Layer 3 of a small transformer language model trained on English Wikipedia (16 layers, counted from 0, width 96). Numbers have three digits each and are written without spaces.
A neuron adds its activation times its output weights to the MLP's output. To switch it off is to set its activation to zero at one token and run the rest of the model.
A neuron's activation on a vector x is SiLU(gate . x) times (in . x), where the dot is the dot product.

Input weights of the MLP neurons that the questions are about. A number n stands for (n - 500) times 0.002.
n76 gate: 439305546394551389496292582602467485479592688416412687444354607684472460374437362594639646763504669581564478401584380699611598375412654556530557479398526355275475423522445564412417700466539617720577487301556310248514588365677608574378698345446570407346528490475314481337561309711525697643
n89 gate: 424688761696285447353153690604210369615412553591527847565233315531379423607483741384579599364476571448434591818338477470303535087645500598481709496382454630519383323670360440550518356487522514378272446303513568263610613496268423486812314509442596398544513402652585386581822696396482610354
n140 gate: 592659276745510596424679419212319614490460660516293525569564419628308620571495338495745294666376836305457557505212294693490431209916474500425409560450139567368423495612526681459833675364293619618609633464426578174591918851585858735573178568772515434556270286633485262462651556505444426571
n180 gate: 442538452294521430391606393537627447526537580423542692480486491450596345561594695309512458432380517363491440512503547557437421514449396540509349426440404632582632483494556561402307509553436509537463589427316444299604378546695405360335500455620674584546540355430469410469506369692547506685
n231 gate: 504534655592569568427431721487675430657581800496723680537542327577421478453776322492392579692436436454825478706491422421504792434570732554468496558450513453335348413474439473535220158565508509636514257323375313639542429737529508509350658588014462573671399234384656678542657676535569354453
n232 gate: 345648300524454454264519605603625396413420462274486257439439324623428561369548526548633493597582426679315309726397418555829520609425478515381658469600471663427351418366672669686617798577427475563639415496357489455510510424476592395471453236424486437528493359521635403413514592643489649500
n237 gate: 532459536682504536491560468208537356640372420516327637625445509338676302476614328437398430405534577647372699393349377712803578625702574622449524685357716455731369214792660757496370422527376648628543470406622623313548622540536679425529459417439425782718782546447562530665452378365565375412
n238 gate: 335758326393510490286366713442517705693360607443403490557324591517382453401432500357579468460451530600410561463520233603629354430436429631389326529481578467610517433540426569597593280578487530597310319264490520523572606607587525534401524476651461572510513292308465644408611404437533612435
n241 gate: 255170422293598303185541178537440581751458517388509576423096652466516427293549419423588496611643601455593625521381266377638591337444577469714517746512604369561509488660569456479415606392538449767509496381414688376734533587562333448509453639607434378496388500369677961668646572521437678374
n261 gate: 600608406391496618358635780670530266669397748526349607471396500377468549541648484629775525560461541478590280598264485457435529435352334589567293525602557753369582665392685566319481724447393719692456469530507639595382504613438654523745273519628446374533464447399482370592595652583448661529
n365 gate: 532390655514543356319575510393697328420280649583651711647380414489548558518318668452334524382246359472545641568511782524616604609558550599556518297396601504526646595723539699349443504513465661567421480372425285358458552427434299348380658475444503581444368261369588410371444465643458504475
n76 in: 514574652334539542489553644497590532650758260576525412292459410412538583571676515316537568471384468417407601489529650473540484507500648474269458524386322535559514486362665367543429397594301328377489783599291726688385362500562636511384421322593359352349493493383625541435517320421397292367
n89 in: 581670541591389454509161521186358522571726537591754842341586379699480340538669307586677590440639585479455517677483586508313399087539591659513551339305457602575363713678629659629560474524810504442206661347319354612663533392450586457583185652468335458555450613555395451536600538384627504500
n140 in: 452648532519772609358495500477592582411472477360268571578551848234491519619676414711753578582450533584665471500433404624286968390582505356870396528621437748416548642638495935350476356414406683795419337657320582337758620822411404539290200515611852406561402328366505308434369714375333246500
n180 in: 454419579540381551609586489411393486551407553602355374570375491468406563589384400617528575544574406595560602409584484534450610490547451528429594521357577454438446500600489438665573500369529505435486417562675631511583550508309414494550516420417287390323285523495577595529575503396573519264
n231 in: 450323529488589128433599675741718440500546661487726655613654491576374346769737669626531528470509634574677234577487555431332742654470350465615529553377763681426263528504351176713192437464483530704352254458500734446338549471562447599314654638370660433446669436513404522518508609610555314537
n232 in: 461616481472668612637517318509533706452624658533503539702578483442388477610434490497433478151480198305392582421416403463408649342356359359286542528450447364657545593597556587562377455381478474446473527461712539554366465478459562461477490467425635612423497343351334486538672555493387520500
n237 in: 486528503323507469348407428317595694662486582532500562547241600653702401535547496339268480366485580408354528394409226578603587601486535572467507635463760510662409393663620562359430549725393518595378590311443673329617419548507564440303390261454429569607626334441593585623572406461444342521
n238 in: 546380641393532465298414535414704539288521400475403535391503332324534518532497291622599703500466332521604676360496518336500635629464647254415689380448421369420390249584429449593443411333636611270508624659469529244507524614469530414768661449418462514398728440511490414394417591600391478336
n241 in: 289208500571546245423561254381399710708428297309442454463330524385511488400675443507328360527334580519464586488326419422445574415761656396682401712526602273389469415680617468621327527427485333686459607650233504455564709624541342535559547528453646390477402537419730732652591538488462638466
n261 in: 424523378381527621310585714515546504673433735612334633573423435591331368595722452482690515488379621359452318566094431515481423515330535615508345504511574492401511683382650544508618607442432720776484355435544504489451541571437610504719198547578670372375575362420580653406613762700310336598
n365 in: 474670396442385661633472489396332769482725395418380364273639418585493414581507356496592418519711618723519485312489374350360346375474294465477599582432379663446478262367384416496515511447569478376567558563436605489577353569561720700648384296696385372493609451663272359714515673314552572434

Output weights of the MLP neurons that the questions are about. A number n stands for (n - 500) times 0.0022.
n76: 428474422616572440388484463530476648571508539337482619423478478591424477531548410475399393552641453631429557542420437685480425636645602597642371611548355377583325543511616374459467445476500529487324623415564437510489375625488494362636500478495308516617542539509560570311447361417664544378
n89: 419418556669682537488511696865622425330404534534533504558158390287568486468359377530546492439722440478616364457437444356555328701568530238639457663507609479759555326559417561466365631392297715525421500486645569328587609582446411504478668398458704526360650473701565614522497373644426643519
n140: 389500629603564552552448456721595528445414700353417442460401665337454484487627593517605299553476562607510353483591517471352682647453518500744454383426619611719612725663520681596423507476543566628471392353480450691503547614268350579361318594474712548450594584337636458951470469450285406531
n180: 592555440522453546468468680364427593530471554624624477466526526541412483502415482545551416390461348465349529478598569459418579486482582515416509489516598394432504437559442509655558469436482611471444539659649408443399469451321577543444491463524422473507466609565496486462526486519445589279
n231: 466459352525421684486549392418329425691409513725229481396527443349575536578414506421460516413396497474330395307635451565589177404475570360439500411446483383755509534593421813503409537643484525398538636538454509417503368454372503582475273487570351503278381533465410533701480500554368733484
n232: 456320571473422484680407182448342630543550626641443677599522582464456506562278408494515593388414428420590526410555509545261520381625467416482369560485530302485540379457455461509337482343626399337409626428611425480500609469590478500628609696520622634455494560460339639607495559400423477534
n237: 616314525494316500451526494633540342479541430372459475514529386489511527547469486619571238675682660534606432592457632533650531579373375476514503642500543737661516484607517725646389519446528448564518353522587500621453333486558461684522385523465398548542581611454503474470437514452331505432
n238: 467313622472489520264616208421402535375519426473551566475533559357489424651500361521472602456627461488412458500341439540582634453635562390511685525619415393376446459517655475477449655326401573486543546616508435456466397506415500450746486606424535396576577604513548458382602701530563445410
n241: 643285240578660294642426637491364426491574370452419387425306466315590509587588406555471470353383621507473427438608547296496456384704503405662422536484479633496550478659523466302335426232591352434550444500557474667477420419455235577519437595653457447591491606522482699601432382574469601386
n261: 435640542575506548622458483436518421719423561470311497581577381614563577583599420479591311289539575491509537569551381366565589618558423384559563379567532538693470531482410537491569350372488466517516597500523451534431528467594265682423439476686615491422519457577421341972555613379584262518
n365: 562623520592410222418474510448445554531384470673550584618534359642519448528510327337575622657412411454404298538373530668579511604672465566529491424401541382556805586490497521415524469461411573349521476525484309587506688526640248436500465646371321510503413500351662456282451250603619623431

Each question names a token from some text and the token that comes next. It shows the vector x that enters the MLP there. A number n stands for (n - 500) times 0.0019.

Then comes g, the gradient of the next token's log-probability with respect to the MLP's output, scaled to length 1. A neuron's effect is roughly proportional to its activation times (output weights . g). A number n stands for (n - 500) times 0.00087.

" Jew", then "els"
x: 459543400267486513650440507522578601439509454239372417439551209515558592443477560609686330271282420499688434228376449487489310358470359517561466723485516497678400562524396596634519539584691464483557524472311507429467501621429410621415399387615453396402431540689477697668555505464459535504
g: 473687547646501419609371358499358486538603345432581274256321556388231363474567560606737628474356479446593375550485434644705455613658472496549788604598391288601360544478583479541516522502692426518531657481516398327535396497504730313451630340534576330566294451394419492357642580586540474640
Which neuron, switched off, raises the next token's probability most? n241

"ending", then " that"
x: 551445494542496626680444420439506379472617479310328622529433422404529314747478445716672472590437543492583339481551328639678570664371594338430551493289359763644594487488524695592536358451679371711496423364521447581600330544350512560415491479469471367397664482596523550651702569603415432651
g: 501451412703423506630571334352351600445416407838782361583587473322411631524653582747461672549250480489326557444630636391343467328480516458521449637258376513537641479407630540430531603540410391499542506517324640562425595696552616445498398628671514534439514318501516390551565380374457599256
Switching off which neuron hurts the next token most? n231

"9", then "1"
x: 685322584579335715533453604619687443552336598388535630570536426373529592519606525564510611382264666459552451403629438486382434609463574523610326480559372476619447495661468680428550573526601350734599490122414423403290275475577413569397614365483482368296577596543706374617522535599563275450
g: 352576566291603400414369419529472492409564539312559500438463678516569480660383615397682310625553592483402562547574768426664438290395426456457484197559554538535197487331465515532744511422265419592548595663565500531490447193480659397398631660377554555532519389638466546562466686606581538304
Switching off which neuron hurts the next token most? n365

" with", then " viol"
x: 531384506553525431763379484567539477501524528353456493568443375322404578404496437564719456548635399485551346667319432512622581432411490288550405429560606631540488589552418620584628407474560394773578317345677512527450530401245571640339372414661645445345562374555448379701423463680568694315
g: 560447538417348595452578665556490453301459446689524591320630527435418574519680446495384417413381310360521544598257602311449350449234311526537387736572309254643329483488559367454463621527541298571372506539587588483478471383574497409481511547440516504272346655620563619499588751427698458246
Which neuron, switched off, raises the next token's probability most? n140

" ", then "2"
x: 568502330698497674571367561551799381579504602549384449432380514247312388525391419469563550477407646439531463349519463534633256210455508450593602545428501465714532558550409542568709435520455359485725568449464564475475341382375653545635415449470511534482512436555518517707307325532456577462
g: 430330690519514395564393444616697632665743506405405634539431637484410183511653567460389434517514426437493322491589646268588496504561569416466643281504647414534562470583552582462410436463480769488320589565355460426468486471557365677567377370457637578213375498236381570525489444377399401775
Which neuron, switched off, raises the next token's probability most? n140

"1", then "–"
x: 684407393485459688744306673587525405412440555421439634556453657470566547340523519495401717504180435445627478444560474409454405517338399493694547537430635388544456507574288521501525513468615470565664408310428538477497440520529520526495497320391628575391497537552646461717213496746363436458
g: 502401334448575548309440445378326596632485592411515462536495531568600693363456408442660527554541461375373339547589455591436430664502536753612464553470325563510434708700366337428267340678252620581467510389364421547561379469433442561524648575559144290388569435270337498407304595537517659536
Which neuron, switched off, raises the next token's probability most? n76

" Date", then " time"
x: 524355276735567636559626607507418286476709517324473462578414491436420459517550335592402325536270695673369421493512566434646556484377433486617518346463400580619639664354402804382594571390585474652506640398553382595522599542468529520202405570677681588654560595421501692600061391446466558498
g: 338448516613444173444521593301489468347597511649539620497396490650096529440538385776322519503213543380677639380494587626461646510681646449345433356565553386440519544492422495567520575631355414418427449722520453585527402604382485372493392528466316347415461410669367403484553385653539444440
Which neuron, switched off, raises the next token's probability most? n140

" of", then " gradu"
x: 393479661449505339819277468501611249381382526326464376589470410383442371550607459625536371524532345480618429747388551559317664612456385411685594444387581462585614554474443613642735410424517359745661394451469477462443506496288689537447413460518527473506627410469315536696561529440367710459
g: 227431390388231614536409387623478416627393503677446657634517737720543436492526537459428605442534611593495418487461510422536511566424478554477534853576421525369201470526368512434562477548514541631375709413705488631555566538373478495765428563714603349594585602531498301451640618578759594581
Switching off which neuron hurts the next token most? n140

" an", then " ent"
x: 459486352458509725600364690460598382526577513665580487562589466346395462457581611493468356603669496699467270522439587559372361489331485416498357572412587344520456413470402600547684511604640351736397314397561476328451302610327580639432319477599525411478476525609480532709453565634591716558
g: 272643421389516493568460358826737423600399389473463618667359448458391449509355416498561430518341523723544608528554436324710482565449377634375486515481608665386464251529440545516632515363652527388230390355275364494802385549593402619500373515559440352516585653585439615487454676460554415530
Switching off which neuron hurts the next token most? n261

" |", then " School"
x: 581363519498598558766499518592633397496452672476585512392669542539434534608498549463436467637434313453387340592427727435457523548373444319605430395418469516752596464671505650537522447585607473472637531556323511460495353593418617573501593380565579422387553480590432565686511493780344385530
g: 497449446509391340392392466645468646396466527412379291415446508494608606566535586674439607483582468547538518366491720547182561710375326555361571516574502599434504469232655434369263443632578614398466233391352385603433509326492504488634335545643715455395551404509650405445702700552631416714
Switching off which neuron hurts the next token most? n180

"it", then " rat"
x: 495492471373549578685302465413813358343454523389543563559633364589392429528514544603664517419426532643546312391582561614462511679320601475632532451354405532614601496338574672615545331670558324346814407381476609507562348424185436532475368536488494484336371631568419594614449457485567386343
g: 503494482474294359463785626606707619380450492487533441310515458499453590489439559511422436341580875576228399526340493393518292540493606612624741523586623351469645484397551445597566491406544552690568521527346464550512406239569344522576378520509555557664592575518695444457421501799354447294
Switching off which neuron hurts the next token most? n241

" for", then " his"
x: 465496510550520562751294472550604382422556482499454389649306464401521487498600440498714509603463413318599338693375410540498499463413386429493535479428586536501421531562417689632780536608743367678683529423506507576423472518160561668453326340638600400433606397492372478664346461569587675385
g: 590493407588432432407483269275586675230657501319547474377450339424485477637419461635543550306405613426588464375836535611430435441611633443467505582526629479544741519394431570775500345440668390268715553417233405539523588492466464453560608444583594511475576652471323491432592450671459306585
Switching off which neuron hurts the next token most? n232

"0", then " lb"
x: 538236441766348587679573664591692422595392493468618527566555428412545612446542451424514420245363506338713461455370455486403422734363682597560450516430510487606343436634382530585489390388608321631630504291346429526536239581341450527578529446550469446403530622472442462684252461454461510409
g: 484451580381553512474273561531466484613483447428364611618311558290445494365666489518562581462647419282351456476411676421364596403367562412563711670514608498540538527516825571433412544717520319499416428557588480203491486434377536490281365533402560345556428314510637391498392508259240699330
Switching off which neuron hurts the next token most? n140

" F", then " |"
x: 401492408528583703782237563479445516371591456441192473318395512344605405522433546523523467301436635515510504397482436572513341521345516324464544526408546652715429529584443578672617548526694519668749644474494479607657354574265416585470505360728475526450454487588520517634152540545493670477
g: 585306553548611600439646678670516526541354721421628615389338501590443576449457650480587642390264778168533411282438519644672533635497409638554430439475484479453468493584449505469537453403516550412437632243533499522141545287481713503466598513385565630428566535433358562662404590567460356620
Switching off which neuron hurts the next token most? n365

" not", then " taken"
x: 587495469263414318405555553486578338412611547406506592592478543397555548497351402572720310709446526344595296450490483494406311668410430503679647509585399559553549537378478556472693514474791431671483448502687580459685398365303623588354469475509604321226521489528623567675358463483403581409
g: 388458623682459467539410375616317643525282448515501481522407468472415347711429743579537528743463679360390430454305475617439785483320373493368488348319445583584298544452800730563472598618405460432438411512638547492564319448633481296540476420339700645381595590480403339394534456447487483462
Switching off which neuron hurts the next token most? n241